Layer 12 of a small transformer language model trained on English Wikipedia (15 layers, counted from 0, width 128).
A neuron adds its activation times its output weights to the MLP's output. To switch it off is to set its activation to zero at one token and run the rest of the model.
A neuron's activation on a vector x is GELU(gate . x + bias) times (in . x + bias), where the dot is the dot product.

Input weights of the MLP neurons that the questions are about. A number n stands for n times 0.0047.
n64 gate (bias -0.077): -34 15 -19 37 -30 28 14 -7 -59 -12 36 -7 22 -54 0 23 44 -6 2 -29 2 38 14 6 -6 -9 0 7 -33 44 -46 -11 14 -26 45 38 8 13 10 27 -5 38 -22 -37 -6 17 -6 -2 33 8 -19 25 37 -20 -29 -18 -8 14 -6 13 2 -18 23 -3 -41 3 22 32 -2 10 25 29 8 -21 -23 40 37 46 -1 -4 24 3 -20 -12 -3 -2 -36 32 44 -24 48 -52 -30 -29 13 33 -2 -30 -81 -14 -27 1 55 5 45 9 -17 -25 2 1 12 -41 23 43 8 7 66 -15 -6 23 -35 1 -21 13 1 24 4 24
n145 gate (bias 0.037): -2 15 -16 -9 -47 24 -14 17 -15 16 -42 -3 -15 29 -83 -6 21 28 15 22 -24 -12 9 35 6 5 50 26 45 7 -16 31 -20 56 22 15 -12 15 9 47 66 -11 -5 27 -3 29 9 -53 8 9 -2 1 27 -9 7 -1 62 -2 2 -2 -1 24 24 26 42 16 -36 -47 -17 37 6 -5 9 11 26 94 13 26 -15 -34 12 -10 -37 24 30 10 -6 7 38 -13 27 -19 74 -38 16 -19 1 16 8 0 2 -12 -5 17 23 -12 2 -31 1 4 15 -18 24 -26 -24 -28 11 34 -17 -10 26 37 46 26 -9 -41 -43 14
n302 gate (bias 0.131): 18 -6 -4 -26 12 -55 7 41 -26 7 29 -21 -2 -4 -12 -12 7 0 -6 -16 18 76 -9 -53 -41 -32 -3 -23 -23 24 -4 40 -31 19 4 -40 16 -6 14 24 -11 30 23 -28 34 -8 18 -24 -31 -6 2 23 -4 -18 -15 35 -17 -48 1 8 7 6 -58 6 32 -21 -19 -16 -15 5 1 -12 32 11 28 -21 -12 -6 18 -19 1 18 -11 29 -23 40 -25 -11 8 -5 19 -9 -12 6 44 -11 -7 2 -14 25 -27 33 -38 -18 29 8 -4 9 19 -11 -29 18 -1 32 -1 -23 8 23 -3 -18 46 8 4 -67 24 -13 12 9
n323 gate (bias -0.171): 26 12 -37 -45 16 21 -2 -6 -6 25 28 -28 3 -11 9 -16 64 -41 18 -2 -9 8 6 -20 9 8 60 24 -22 34 39 59 -23 -41 -1 27 -46 -17 -11 25 17 29 -18 -21 -12 2 35 5 6 -10 -2 32 0 35 0 2 15 -14 -22 1 -5 20 25 5 12 -9 1 -7 30 6 -21 -28 56 -58 30 0 15 -14 -40 26 -6 28 20 -8 26 1 32 -25 27 -18 16 5 -58 13 -44 -33 38 -13 37 28 18 -9 -12 -7 -18 17 6 -35 -12 19 -4 -21 -9 -36 -41 -1 -7 1 -50 20 -14 -10 -70 14 2 -73 -42 -48
n460 gate (bias -0.110): -15 -40 8 10 10 30 -28 -16 2 20 -33 69 -53 -26 32 -51 16 -18 -12 -22 7 9 4 -3 -87 -19 -11 23 17 -32 -16 1 -6 -23 21 2 12 -4 23 -55 24 -25 -32 -32 1 31 3 24 27 -32 26 -20 -3 -6 17 -2 -18 1 4 -16 22 -19 -7 -11 34 -1 -40 60 12 -17 60 -21 7 -9 39 -3 4 32 -3 41 8 -9 -34 17 -25 -16 28 -10 -22 11 47 34 -9 13 5 -35 -21 -21 20 1 2 -3 0 -43 9 -2 8 -33 77 -27 -4 2 -12 6 -1 -6 -19 2 34 70 -41 -19 26 16 15 40 -44 -10
n478 gate (bias -0.192): 35 -16 11 -24 -49 14 8 -20 16 -27 -8 44 31 5 0 52 46 9 -19 8 16 -26 -17 -11 -12 9 -4 23 -2 9 19 -49 -19 -20 -13 19 -40 -36 -7 6 -23 -3 -56 -59 18 -40 -12 -5 58 28 -23 1 4 21 21 6 6 39 -14 11 10 21 -33 6 37 1 -23 -10 -9 20 31 21 -13 51 -37 -2 -58 15 19 20 58 35 18 -37 -43 -31 -15 5 2 7 -21 48 -11 -21 -1 -11 -12 -19 -11 -9 -29 18 -5 -22 -2 11 22 13 -14 -30 14 -33 -1 -47 -18 -35 -48 -28 6 -28 9 -12 -15 -12 2 -32 -45 -22
n64 in (bias -0.061): 16 13 -5 4 33 -13 14 -29 -19 27 10 -9 -50 -21 -30 -5 -5 22 3 -13 5 -5 34 -33 61 32 26 46 29 -15 14 -54 -18 35 -18 21 38 5 23 27 -27 52 4 29 21 14 11 18 -26 57 32 -81 -18 -2 -45 30 -41 -47 72 -20 28 44 24 20 -5 12 -15 36 19 -40 30 -5 -52 -17 -55 -4 78 -6 11 -5 36 -24 15 4 -17 2 31 4 6 59 11 26 41 -15 -13 -44 9 23 -18 -12 22 -66 53 44 10 57 33 12 -43 20 11 -6 -52 -10 -29 23 -1 6 -11 16 -27 -20 -17 -25 -31 41 13 -8
n145 in (bias -0.050): -10 17 -35 -16 -17 34 11 7 45 6 -25 12 -19 -19 -28 -19 -23 1 -1 1 -19 48 1 20 38 2 43 42 12 -9 -24 7 -31 -20 51 5 -1 -4 -38 -6 21 -24 -5 1 21 -8 16 -26 22 -6 -43 1 7 -10 -14 -36 40 -27 16 18 17 30 8 19 4 1 -14 -31 -7 35 0 4 -29 -14 55 29 2 19 -17 -28 12 -28 -49 8 -4 -14 21 -8 35 -33 5 -71 13 37 9 -12 -16 -1 25 -13 7 -7 -6 -48 35 -23 -41 -28 1 -16 8 25 -39 -26 -24 9 -1 -23 -15 -42 -7 22 -42 -19 -9 26 -3 -30
n302 in (bias 0.077): 21 25 -8 -13 0 1 -62 -12 10 26 54 -35 -4 4 -14 -7 51 -12 20 1 -27 1 64 8 1 49 25 -5 -4 0 -18 15 -18 14 20 -22 39 13 -10 -38 -7 -19 20 -4 26 -34 -8 -2 23 -10 12 15 41 6 -2 10 -35 36 -7 -37 4 -14 8 -50 15 -24 -10 -29 8 -23 -25 -4 -34 40 -16 2 -17 11 -12 -23 -10 0 -54 -14 6 -9 -55 16 15 32 13 3 -15 -4 21 -13 10 3 -38 2 -3 6 -4 3 13 1 16 -33 -28 -12 29 0 7 24 5 -47 -46 -11 42 30 15 8 1 22 -4 -3 -7 -9
n323 in (bias -0.017): -30 10 -50 4 -11 9 -30 -74 -16 41 23 -53 -8 -15 14 -36 -6 -33 2 36 -20 26 -35 59 13 -27 21 18 33 -10 -39 9 -20 38 10 23 19 32 37 9 -7 14 3 -48 11 8 18 20 24 69 71 17 4 10 9 -14 -26 -24 7 -23 20 3 -5 57 -8 13 24 35 -22 22 -8 -13 -6 38 19 -20 -43 1 -1 -10 14 80 19 -44 -21 15 20 -7 -26 -22 -26 9 -7 9 -32 -3 8 -27 17 10 -5 10 -45 -50 30 33 12 17 34 7 33 -29 -57 3 23 -1 7 -7 -3 47 21 -4 -3 24 70 -27 -14 -35
n460 in (bias -0.081): -15 -9 46 -24 10 35 -25 1 -16 -3 10 31 72 6 12 -37 -2 -28 -39 -10 20 5 30 7 -9 9 26 4 -2 13 -4 24 16 10 -19 37 -39 12 23 -11 -32 5 12 13 41 17 -6 15 34 19 39 -7 23 2 -33 16 -21 56 -33 -6 -22 -10 -4 -19 -30 23 8 10 -20 -32 61 29 1 -1 -31 10 1 -33 44 6 -9 70 -6 48 20 -26 -38 -1 -29 -52 17 29 -12 14 3 23 2 -4 34 55 51 57 -28 0 -30 26 42 -29 19 -2 1 46 11 -18 0 -29 1 -45 20 8 -19 29 -4 26 35 26 1 19
n478 in (bias 0.007): 16 -3 -19 39 -35 -25 5 2 -19 8 -5 27 -17 -10 -16 23 -13 -12 -29 19 -46 12 -3 42 -22 -51 -15 -42 9 27 6 -44 -46 -7 51 -38 25 23 -4 15 16 44 5 -8 -22 6 -6 2 -27 -50 32 -19 -30 -70 15 -83 -43 14 -14 -12 30 -33 70 2 -25 -7 -63 40 3 28 43 -28 5 10 -39 -50 17 -4 -41 -21 3 -4 -25 -5 7 -9 39 -34 5 9 -70 9 -29 -49 52 -31 57 -52 -29 2 21 -4 23 30 11 10 4 -40 26 4 -3 -43 0 18 26 37 -24 36 73 27 -14 -45 -14 59 13 -14 -33 10

Output weights of the MLP neurons that the questions are about. A number n stands for n times 0.0059.
n64: -14 25 -10 -12 -38 -15 -32 8 0 -3 -7 -4 60 -7 24 -1 24 0 30 32 -14 -15 -21 47 -44 -36 -41 12 -11 22 11 48 3 -36 -16 -18 -14 -4 5 -6 15 -12 5 5 -5 -20 8 -19 -11 -30 47 18 22 -5 -30 -19 5 3 -17 12 -12 38 -5 -63 -10 1 11 -5 10 3 -3 22 19 34 22 1 -35 25 -1 -5 3 3 -30 12 20 -34 -30 16 27 -19 17 -4 9 -26 18 28 17 -1 12 10 10 20 -17 4 -6 -23 -28 17 0 27 5 -9 35 -16 13 -20 25 7 24 -54 20 45 -26 34 30 -38 12 7
n145: 2 -17 36 16 6 -32 -14 -41 -28 -10 -4 -3 8 -13 -7 4 8 -3 -14 -3 8 -32 15 -39 -13 -6 -40 -21 -12 9 -3 -14 20 -22 -26 -36 -6 21 -6 19 -26 19 13 5 -24 12 -2 7 -4 0 30 14 34 24 -3 12 -29 6 -5 -1 7 -22 -10 6 6 -2 -22 23 8 -12 15 6 2 0 -23 -36 9 7 20 35 12 7 8 13 -24 55 -18 -23 -26 12 -3 34 -25 -10 -5 5 29 21 -34 9 -10 -2 -16 18 -7 7 26 24 -2 9 -18 7 15 3 34 -17 -16 14 29 34 9 19 22 -19 14 21 -15 -13
n302: 12 -9 -8 3 8 -11 62 5 0 -19 -28 13 -4 19 -3 2 5 -7 5 -5 -23 -5 -7 -32 -8 -37 -22 -40 -14 -15 16 -27 -16 -4 4 28 -34 -2 4 17 16 14 -3 -21 7 20 18 -5 15 10 -1 24 -20 -12 28 -18 34 -9 -10 13 18 -23 -7 11 -15 7 9 1 10 13 15 19 0 -5 4 16 25 -10 -6 21 -9 -8 14 18 -5 50 28 2 18 -3 -22 -14 2 5 21 -3 -38 10 -9 8 -11 -2 35 20 -7 2 -12 29 16 -19 0 1 -12 -9 -11 27 7 -4 7 -2 9 -13 3 -32 -10 9 -12 13
n323: 20 -6 -3 -26 15 15 40 25 1 15 -9 4 20 -1 26 -23 4 -3 -11 4 19 15 -3 -25 21 3 21 -12 -2 5 1 12 25 -41 -3 -4 -9 11 9 -10 19 19 -8 14 -15 12 8 4 -4 9 -12 45 -7 11 -11 7 -5 -2 -3 -24 -14 -4 21 4 17 24 -7 7 13 -19 -24 2 19 -8 13 11 27 -8 6 5 -5 5 17 8 33 3 -5 -14 -16 4 -1 11 -8 17 -16 -15 27 -16 38 3 8 38 -37 1 -19 1 7 -17 -9 24 0 1 -14 -3 7 10 -5 -10 2 -33 -20 14 -94 31 -21 17 26 23
n460: -14 -16 -5 5 26 32 19 12 -40 31 -47 30 -18 -19 21 -10 1 0 -6 14 19 22 -20 -3 -3 16 -4 9 13 -12 -4 -13 4 32 24 4 42 -16 25 -52 -4 -7 5 -32 5 42 7 -17 -16 -51 6 -17 -25 -11 7 -12 7 -9 10 -3 -10 1 -38 4 33 -3 -31 39 35 -19 12 25 -8 -17 7 23 -8 3 10 32 -26 -18 -22 3 -2 -67 27 -15 33 -24 33 19 17 -10 -20 5 -15 0 16 -7 8 0 18 -10 14 -2 37 -16 45 30 5 28 1 0 -20 -8 -43 25 -4 11 23 -13 46 8 -19 -3 -20 0
n478: 3 19 21 -6 -41 12 38 -31 -1 6 3 8 18 -27 16 -5 29 -29 8 26 -12 -21 3 -1 -38 8 13 2 -36 28 17 14 14 12 -24 -33 -20 -44 -28 18 0 6 -18 1 0 29 -16 49 10 -5 -1 -43 -20 -16 -17 -10 0 28 5 4 29 -1 -67 -15 -3 -16 3 11 -2 0 39 -28 9 37 -8 -2 -8 -11 -8 5 -8 6 8 12 -5 34 -63 35 6 3 17 -35 25 8 -11 17 -25 8 -41 3 -17 13 -13 6 20 -20 -9 -7 -66 3 10 47 23 42 23 -7 14 -18 11 35 12 -8 13 -2 5 33 0 6

Each question names a token from some text and the token that comes next. It shows the vector x that enters the MLP there. A number n stands for n times 0.038.

Then comes g, the gradient of the next token's log-probability with respect to the MLP's output, scaled to length 1. A neuron's effect is roughly proportional to its activation times (output weights . g). A number n stands for n times 0.0046.

"2", then "2"
x: -2 -11 4 2 8 -23 49 12 2 -17 -5 -27 -16 -11 4 1 -16 -30 18 3 -3 -25 4 -12 -11 -6 -7 -24 -3 -22 28 24 -19 6 31 7 1 -19 -20 12 11 -24 6 -7 14 -16 -1 -10 -7 13 5 22 -25 4 35 -4 -22 -17 12 17 -6 6 -10 1 -2 -34 -4 22 3 35 -13 9 4 36 21 2 27 -6 -22 11 10 6 -25 22 -19 49 16 17 20 -8 22 -6 7 19 19 16 6 14 5 1 -33 -8 22 -8 -15 -9 2 2 0 -5 -5 -1 -26 -40 7 7 -5 7 27 10 7 -18 -14 -12 -8 -11 -4 -16
g: 23 -6 -22 23 4 -2 -43 31 23 -1 34 -1 77 15 6 -44 4 23 20 18 21 24 25 -10 -9 -6 -8 -2 -8 -14 -13 -25 10 8 -4 -12 -14 -17 -6 10 29 -12 -50 8 2 3 -28 -44 -4 -4 -2 7 -1 -23 11 5 11 -9 -25 24 11 -6 19 21 -5 -9 1 -11 1 34 28 -9 -12 -8 24 11 18 15 -15 1 -7 12 33 55 15 11 -7 21 1 0 -4 -4 1 -16 2 -21 6 0 9 -12 17 16 -11 -7 4 3 7 27 -21 6 -9 2 -9 -13 23 6 5 43 -21 -31 4 23 -25 -18 20 -4 -10 3
Which neuron, switched off, raises the next token's probability most? n302

"6", then "."
x: 16 1 -1 32 4 -25 -10 10 -21 -18 9 -5 -4 5 7 -17 -2 -15 9 4 4 -23 5 -2 2 -12 2 -25 -2 5 21 -3 -31 17 -2 10 10 -33 16 -27 43 -19 -2 -1 8 -14 -21 26 29 11 -11 12 -3 -28 36 11 6 -34 -25 -17 -7 10 -5 -37 -8 -33 -18 -11 10 10 -26 5 -3 31 15 -17 -7 14 -36 -7 -23 -10 -42 17 -32 42 3 24 21 8 14 -12 -8 7 27 9 -27 11 13 -11 -8 -11 4 -7 18 -7 22 -22 -15 -7 -18 -9 -21 -6 0 -1 -9 38 5 19 3 -21 -39 -25 -11 -38 6 4
g: 4 51 10 -12 -22 1 45 -27 4 18 11 10 -27 0 -12 13 6 -1 8 22 -28 14 0 3 -36 3 9 -22 -36 17 11 -14 -21 34 -18 -9 7 33 -7 5 8 45 6 14 9 -15 31 -3 24 8 -17 11 7 3 -8 -28 4 22 -14 2 12 -35 -13 -36 19 -5 -10 -16 4 -21 13 -6 6 21 -40 -18 -37 11 -12 2 -8 -4 -13 -67 -32 -11 26 -10 -17 19 4 -19 -20 4 -2 -2 -9 -16 2 5 -52 20 -16 -23 0 0 6 -13 14 -11 -8 14 1 15 9 -1 22 -41 9 2 2 11 -17 0 21 -11 1 -1
Which neuron, switched off, lowers the next token's probability most? n302

" does", then "n"
x: -1 -19 -24 -9 7 -30 -26 -14 -3 37 0 12 -13 36 -18 -16 3 13 -5 30 19 14 -10 -12 8 -20 26 -1 -8 -22 -4 27 2 15 3 3 -11 19 10 -15 -22 14 3 13 13 3 14 1 7 11 6 2 -5 13 5 -7 -4 -14 20 15 4 23 -6 16 22 -15 -36 5 -8 24 -14 21 -2 -21 6 -4 -17 -7 -12 -15 -31 -18 10 25 6 47 24 -10 -9 -3 19 -68 -22 -25 29 0 7 26 7 8 18 -2 3 -13 -4 -24 -17 5 22 6 -13 17 23 -16 3 -32 19 16 -11 -2 -17 -5 4 6 8 3 -8 28
g: -15 -15 13 -3 8 4 43 51 12 17 3 26 -14 -7 11 -5 -7 31 -2 10 17 -16 5 3 4 7 -35 39 -22 -3 -5 7 22 -5 1 43 2 19 18 13 -7 0 4 29 -18 -40 -9 -25 -14 -34 -5 0 -17 15 -1 -40 4 22 -17 11 -21 -23 -2 -4 10 20 -20 -23 43 -4 -33 -8 21 14 -19 1 -1 -5 -29 -21 12 -10 19 4 -29 -55 7 13 -39 7 0 15 -4 -32 4 21 7 25 -13 -13 10 -8 6 7 -34 -2 3 16 14 1 9 -5 -25 -3 22 -8 -2 0 24 5 -15 24 -34 19 -5 -8 21 -31
Which neuron, switched off, lowers the next token's probability most? n302

" of", then " "
x: 5 3 5 -11 -3 1 -4 12 -7 -5 -8 9 2 -8 -15 11 12 14 -10 11 -3 8 -14 12 15 10 19 -5 9 11 -23 -3 -1 11 4 8 0 -8 -11 8 17 22 9 2 3 22 -11 -2 13 -3 3 9 6 13 -10 -9 -14 4 9 -3 -8 5 -3 4 10 6 -11 -9 -18 -3 -6 11 5 15 -4 14 5 4 26 -25 -18 -3 -13 -17 7 69 3 4 -10 -4 -5 -2 0 9 9 -9 0 30 -11 17 20 3 12 12 -3 3 -7 17 -2 7 -5 5 2 -26 -15 -6 9 -3 -11 -12 -2 8 9 -1 -1 1 8 24
g: 5 -12 7 27 18 -19 2 8 15 -14 15 -7 0 -10 58 -16 -19 -13 0 4 15 -28 4 -7 2 -21 3 -16 -6 -25 11 -5 10 -12 -20 -22 -7 -7 49 0 -12 -14 6 9 -6 -27 0 7 -14 10 1 -30 6 -9 3 47 -13 -16 -22 -31 -23 13 -10 14 -7 -31 -8 38 0 -17 2 4 -21 0 13 -11 -1 -32 14 -9 3 2 2 0 -14 11 0 -13 -9 18 16 37 -19 23 -7 -10 7 26 56 18 -14 22 -11 16 -15 29 30 1 -23 12 22 -11 -7 13 7 7 19 22 15 58 -15 -13 -51 33 22 4 22 11
Which neuron, switched off, lowers the next token's probability most? n145

" Brad", then "ford"
x: 2 1 29 1 9 0 -12 -4 -11 6 31 9 4 -11 -14 0 -2 32 -2 7 9 -2 -23 -12 -15 23 13 -12 8 5 22 16 19 5 -1 -4 6 -2 24 -11 3 -24 12 28 -36 -2 -30 -14 -11 8 -18 -4 -5 0 5 -31 4 12 -8 1 -24 -21 -2 -9 -2 -26 -25 -6 33 7 18 -2 -16 -1 5 -1 17 8 9 -10 -34 9 -18 -15 2 4 3 -15 22 13 2 5 16 -18 32 -13 -11 -1 1 1 -9 13 -8 -4 1 -23 -17 22 -31 36 0 -17 27 -28 14 -10 -14 16 -12 -4 -3 2 9 -5 -4 -25 26 78
g: 6 19 -7 3 -16 15 10 13 -34 -26 -31 -4 22 -23 7 30 -37 -3 15 21 -31 -20 -16 -2 13 -7 14 -13 -11 2 38 40 17 -14 -15 5 -5 -31 2 -2 -21 -12 -21 -19 -6 -26 -17 -18 15 0 4 0 -4 0 -24 -10 -7 -2 10 15 -10 -36 17 -4 -17 -31 10 23 16 23 10 -14 4 16 -6 7 -12 19 4 -24 13 -25 6 -9 -6 -16 38 4 -3 -1 -16 37 52 2 8 11 -46 -5 3 -5 16 43 50 -6 5 5 12 7 -49 3 20 22 13 -30 12 -17 17 12 11 -14 21 0 13 18 0 1 26 -24
Which neuron, switched off, lowers the next token's probability most? n145

" months", then " to"
x: 22 -9 -25 -13 13 -4 3 2 19 4 -6 9 -2 1 -12 21 -5 5 -6 1 -2 -35 -2 -2 -1 6 7 -4 -4 22 25 4 -18 -8 9 -4 -7 16 -23 -3 -13 -10 7 -7 30 -29 27 6 23 -1 1 -5 -13 1 -8 17 14 2 -21 18 -28 10 -3 4 -3 -5 -1 -8 -4 -4 22 -1 7 1 -25 5 2 3 -14 -7 -13 13 12 -21 -3 46 -8 3 23 0 9 -22 -2 31 7 -6 1 34 11 -12 -12 7 -16 8 11 -7 3 24 -6 -3 1 -28 -13 -21 -2 4 -2 -4 -1 -15 14 13 11 1 -5 -7 1 62
g: -3 -6 22 13 35 -15 19 -15 17 -21 -18 -12 0 28 -17 15 -28 -12 -23 -40 -10 24 7 21 30 -4 28 28 11 -21 -47 13 -17 -7 35 -26 -12 -3 38 -21 1 13 12 0 14 3 1 -2 19 -26 -34 3 14 -27 4 37 15 -15 -2 46 6 16 -15 -4 -3 1 -2 -5 9 18 -36 17 13 5 16 14 12 3 -15 14 10 4 -2 -7 2 9 5 -18 -10 2 -2 19 1 -35 2 8 -24 0 2 1 -36 -7 10 16 -18 17 41 -7 15 21 0 -14 20 -44 33 23 18 21 2 -17 -7 28 42 -22 -14 -13 -9 21
Which neuron, switched off, lowers the next token's probability most? n478

"le", then " platform"
x: -3 -2 0 -7 1 3 -1 -6 -13 -15 -6 8 -1 -9 -7 -4 12 1 11 -8 -5 8 11 1 0 -16 0 -8 4 2 -10 10 -2 -15 -3 15 -15 -9 -2 18 21 7 7 -9 -8 -12 0 9 13 -5 -21 -1 1 6 5 -3 5 1 0 -15 11 13 11 -14 -2 14 -10 2 0 -13 -15 3 7 1 -4 -2 -4 -2 -6 7 -17 11 -4 2 12 24 -10 -7 6 10 -4 -20 -3 8 20 -1 -5 9 -5 8 -1 -4 -5 10 -7 24 14 -19 4 10 11 -5 13 -1 -6 -2 24 21 16 7 -9 7 -9 -7 -9 -9 4 91
g: 16 -8 20 2 21 -1 4 38 -30 0 -2 4 -33 0 8 -24 0 -10 -21 -41 -7 21 11 27 11 -3 -50 22 9 25 -26 -6 -2 1 15 -33 10 -5 -12 8 10 -5 42 18 -46 15 -27 -9 26 -25 -16 31 -23 -15 -11 63 2 9 -9 -31 -39 8 -8 -1 7 -3 7 15 -8 -19 -15 25 33 9 21 -29 32 -11 22 -6 8 -11 -19 -6 -8 -1 1 30 20 -7 -14 5 16 17 12 -13 34 5 -2 -2 -2 15 3 25 19 6 18 -5 -29 12 18 15 21 -11 -19 0 -20 11 -20 11 5 -21 -17 -12 -5 -19 -16 13
Which neuron, switched off, lowers the next token's probability most? n64

"or", then " along"
x: 11 -7 -2 0 1 8 -3 -5 -1 -3 -4 -13 1 -12 -20 -8 9 -1 7 -5 6 -8 6 -2 18 -5 6 7 9 1 2 3 -1 -2 -3 2 -16 0 9 22 16 -2 0 -13 -3 -8 25 1 14 4 -2 5 2 -1 -12 6 12 -3 4 2 5 17 5 -11 -3 19 -10 16 19 0 -4 3 -1 -2 -7 -1 3 1 -5 0 -19 0 1 7 12 38 -6 -5 -11 6 -9 -19 -8 -14 20 -6 -5 4 -15 4 -9 10 -1 1 3 25 21 -19 3 4 1 -10 2 -1 -10 17 5 2 1 -5 -13 -2 -5 5 -13 -19 -10 83
g: -2 -19 5 5 -8 -18 17 15 7 3 19 19 -20 -15 -14 26 -14 2 7 -6 -5 14 -24 -13 17 21 17 14 -23 7 -33 19 -5 -39 8 -3 3 -10 11 2 30 -32 -39 -6 14 -30 -8 0 -7 -4 23 -17 -6 -28 -11 29 16 27 26 -8 28 8 21 0 16 -20 -35 -27 -17 19 42 -18 2 4 15 27 -13 4 3 5 5 18 -15 11 15 -2 -17 49 22 -14 -14 19 23 23 -5 42 -15 -25 -9 4 19 -5 24 1 3 19 -16 16 22 -25 18 19 37 -12 -41 20 41 8 12 7 -3 18 19 16 31 -24 -8 -2
Which neuron, switched off, lowers the next token's probability most? n145

" vi", then "va"
x: 1 -32 -8 8 8 -4 1 44 17 -12 -7 -9 4 -21 -10 -12 -29 25 -12 -15 32 13 0 -22 6 -27 1 -18 -5 -15 4 -8 -11 1 3 -24 -9 7 15 -41 13 28 -20 -6 0 -4 31 14 -6 -8 -17 -5 -22 3 24 -5 -16 1 -18 -1 31 -7 -15 11 6 -47 6 -1 -23 -5 5 -2 4 -5 -8 7 -17 -13 -10 -18 2 1 12 9 -2 12 13 6 -18 8 -5 -33 -26 -4 -3 -3 13 16 6 30 -6 14 1 -26 10 6 23 5 30 -12 15 7 18 -25 24 -18 -30 17 14 -8 -12 -20 -34 -4 -3 -29 22 70
g: -6 -7 -5 27 18 4 -33 9 -17 21 24 -28 -17 1 8 -2 -26 -39 20 29 -5 -1 1 -7 -16 26 -6 -1 30 40 19 -6 22 39 42 25 -24 -13 -16 27 13 15 -10 14 -11 4 11 5 3 -7 2 -13 -3 25 -1 -21 -11 0 14 -13 20 0 48 -12 -3 -40 -24 -16 -5 -25 21 38 -16 -16 -11 -16 12 -24 6 -38 -30 31 -3 29 14 9 -5 -2 10 -26 4 -1 8 1 -14 -22 32 24 4 5 -16 30 28 20 4 -1 10 36 -14 17 -7 -24 -35 16 -14 0 -14 11 -14 -1 -19 -1 -21 6 1 28 14 12
Which neuron, switched off, lowers the next token's probability most? n302

"1", then ","
x: 12 -7 1 -1 2 -28 -6 10 5 0 7 -24 -9 24 -15 -22 -11 6 -4 7 -8 23 -3 -16 13 3 -8 -10 -6 -15 -18 8 -15 12 -4 33 -10 -14 -16 -27 22 -10 -37 -22 6 -20 -11 0 8 3 -16 16 5 -23 27 -5 20 -21 -32 -10 6 1 7 -12 20 -36 7 24 -6 -8 -45 18 -10 40 32 -10 -10 11 -33 -26 17 -1 -7 36 9 40 -5 24 32 -15 -18 -15 -13 -7 14 2 16 10 26 4 -7 17 -7 3 3 -28 12 4 6 -10 -12 35 -5 -18 -8 30 -5 17 31 5 26 -42 -50 -8 2 18 4 -18
g: 18 45 9 -3 -22 31 25 -37 -26 -4 -1 7 30 14 -45 18 10 21 -10 25 -16 -23 -25 -5 -5 -29 7 -4 -20 39 -21 39 -4 -15 -37 32 -2 27 -6 -9 2 26 12 -19 -20 4 52 27 -13 10 -29 1 14 10 -15 -28 8 2 -5 -9 5 -2 -36 3 37 28 -33 -4 1 9 9 -1 4 -15 -23 22 -26 8 -6 -5 -1 17 5 -21 -1 25 -15 -21 11 0 -31 -25 -12 -2 7 -3 -6 6 27 15 -10 7 -25 26 9 -3 6 -5 20 3 -4 11 -11 19 9 8 46 -8 -2 14 16 -22 -14 -12 -5 -4 1 23
Which neuron, switched off, lowers the next token's probability most? n302

"st", then "ora"
x: -1 -18 20 -10 -6 -14 -32 6 18 2 1 23 -9 -12 -18 -13 16 12 9 11 18 -19 -9 -19 17 -8 -3 5 -20 -17 -23 6 -2 31 -12 12 -25 -9 26 -41 29 13 -20 -29 11 0 10 13 17 23 -13 -6 12 -9 -8 -17 12 11 16 -15 -5 -19 18 22 -5 31 2 -2 -4 -33 2 24 -21 19 25 -23 -37 23 2 28 22 -31 6 5 -27 0 -10 0 -6 -4 23 45 5 -22 4 8 -3 5 0 -17 0 -20 26 36 -23 26 -9 10 32 -26 -30 9 17 -20 -9 45 3 -19 15 19 9 -25 -20 -7 29 -7 16 59
g: 37 -5 19 14 1 6 -1 37 -39 -8 7 13 -4 2 3 6 -23 -8 0 -11 45 -5 18 13 -22 50 -20 -4 -5 -3 -3 -26 1 -7 27 6 10 7 21 -35 -23 -15 -4 -22 1 -6 5 -23 -14 20 -21 18 6 15 12 -28 38 22 2 -13 -6 34 -23 3 5 -26 28 63 -3 5 10 -6 -10 -13 -10 1 4 -18 -45 4 0 -6 -23 -19 0 -20 8 -22 -28 5 -19 -9 -26 20 -3 26 -6 -3 32 -11 21 -22 -2 -33 7 -30 15 -11 22 2 13 -2 35 -18 -24 4 8 -30 -15 -17 7 -16 10 21 10 -7 -13 24
Which neuron, switched off, lowers the next token's probability most? n460

" is", then " part"
x: 11 27 -16 -4 3 -5 14 14 -10 33 14 3 -6 -10 -19 4 -26 5 4 -2 25 1 -4 2 16 8 6 6 27 -28 -6 19 -5 -24 -10 -10 9 -7 -15 -12 -4 -6 -22 5 -6 37 -18 15 4 -19 3 -7 4 4 2 2 13 -10 22 -9 -5 19 14 -22 19 -49 -8 -4 1 37 -3 5 10 -12 7 12 -16 13 -11 -6 6 -20 9 -4 7 58 -21 5 29 4 17 4 13 -2 -8 -13 10 38 17 33 12 0 5 -2 9 13 -25 15 18 -20 -10 -14 18 11 13 -9 0 -6 11 -2 -14 4 10 19 -5 12 9 26
g: -34 12 9 26 -9 -16 -12 -20 -14 -20 -2 -2 -19 -9 -17 7 -38 29 -52 -35 -22 -20 -30 -13 -6 19 27 -16 16 25 2 6 25 -7 2 -11 -16 -26 47 24 -18 -6 20 -2 -29 18 12 4 -70 27 3 -18 -5 15 -8 12 -37 -18 27 -22 16 4 1 -3 -20 7 -14 13 5 20 3 19 23 3 26 -5 -16 14 5 5 -22 1 -22 -21 -38 -1 3 25 39 4 -36 2 1 -10 -19 -15 14 4 13 20 -21 -22 6 29 -20 16 2 16 -14 6 -3 -7 -1 18 8 9 2 5 -15 -5 -14 16 -5 4 -24 -9 11 -2
Which neuron, switched off, lowers the next token's probability most? n145

" conduct", then "or"
x: 3 9 6 -17 3 15 -1 19 -12 -6 -5 -35 3 -8 -37 5 -1 17 15 23 2 -31 12 -5 17 -11 -1 -3 -7 -14 8 9 -9 -2 -5 -10 0 -25 10 6 45 -23 25 17 14 6 15 14 -8 -1 6 -13 -17 4 -13 29 3 12 19 4 5 -2 3 18 12 -17 5 2 -13 -18 -4 3 -10 -6 11 5 8 7 -3 8 -12 -20 24 5 -12 27 -8 -7 24 3 6 3 -19 -2 12 -9 17 25 -10 8 37 -12 12 18 -10 -9 6 -5 -22 36 15 -32 15 5 14 35 -8 -33 8 -17 6 -8 -7 -2 17 0 5 72
g: -2 0 2 8 -3 20 -15 34 8 -15 -3 -7 -18 -5 -11 22 -14 13 12 -26 6 9 13 -18 -19 34 -37 1 -27 -17 -2 18 -13 15 -6 -23 23 -15 5 -43 -44 -4 3 -46 9 -13 14 -9 -13 23 16 -11 -26 -12 13 -34 2 12 -18 -33 -16 -20 25 8 -15 -17 38 36 2 -23 33 -19 4 -31 -13 -14 -5 -5 -18 12 40 -35 27 -27 24 -15 -6 -27 -1 10 -8 -6 -17 -21 -1 -2 -29 9 2 -6 9 19 0 -6 -33 -2 51 15 28 -5 -6 -5 27 16 10 5 11 -1 -32 -12 -25 3 18 5 4 5 -12 -13
Which neuron, switched off, lowers the next token's probability most? n64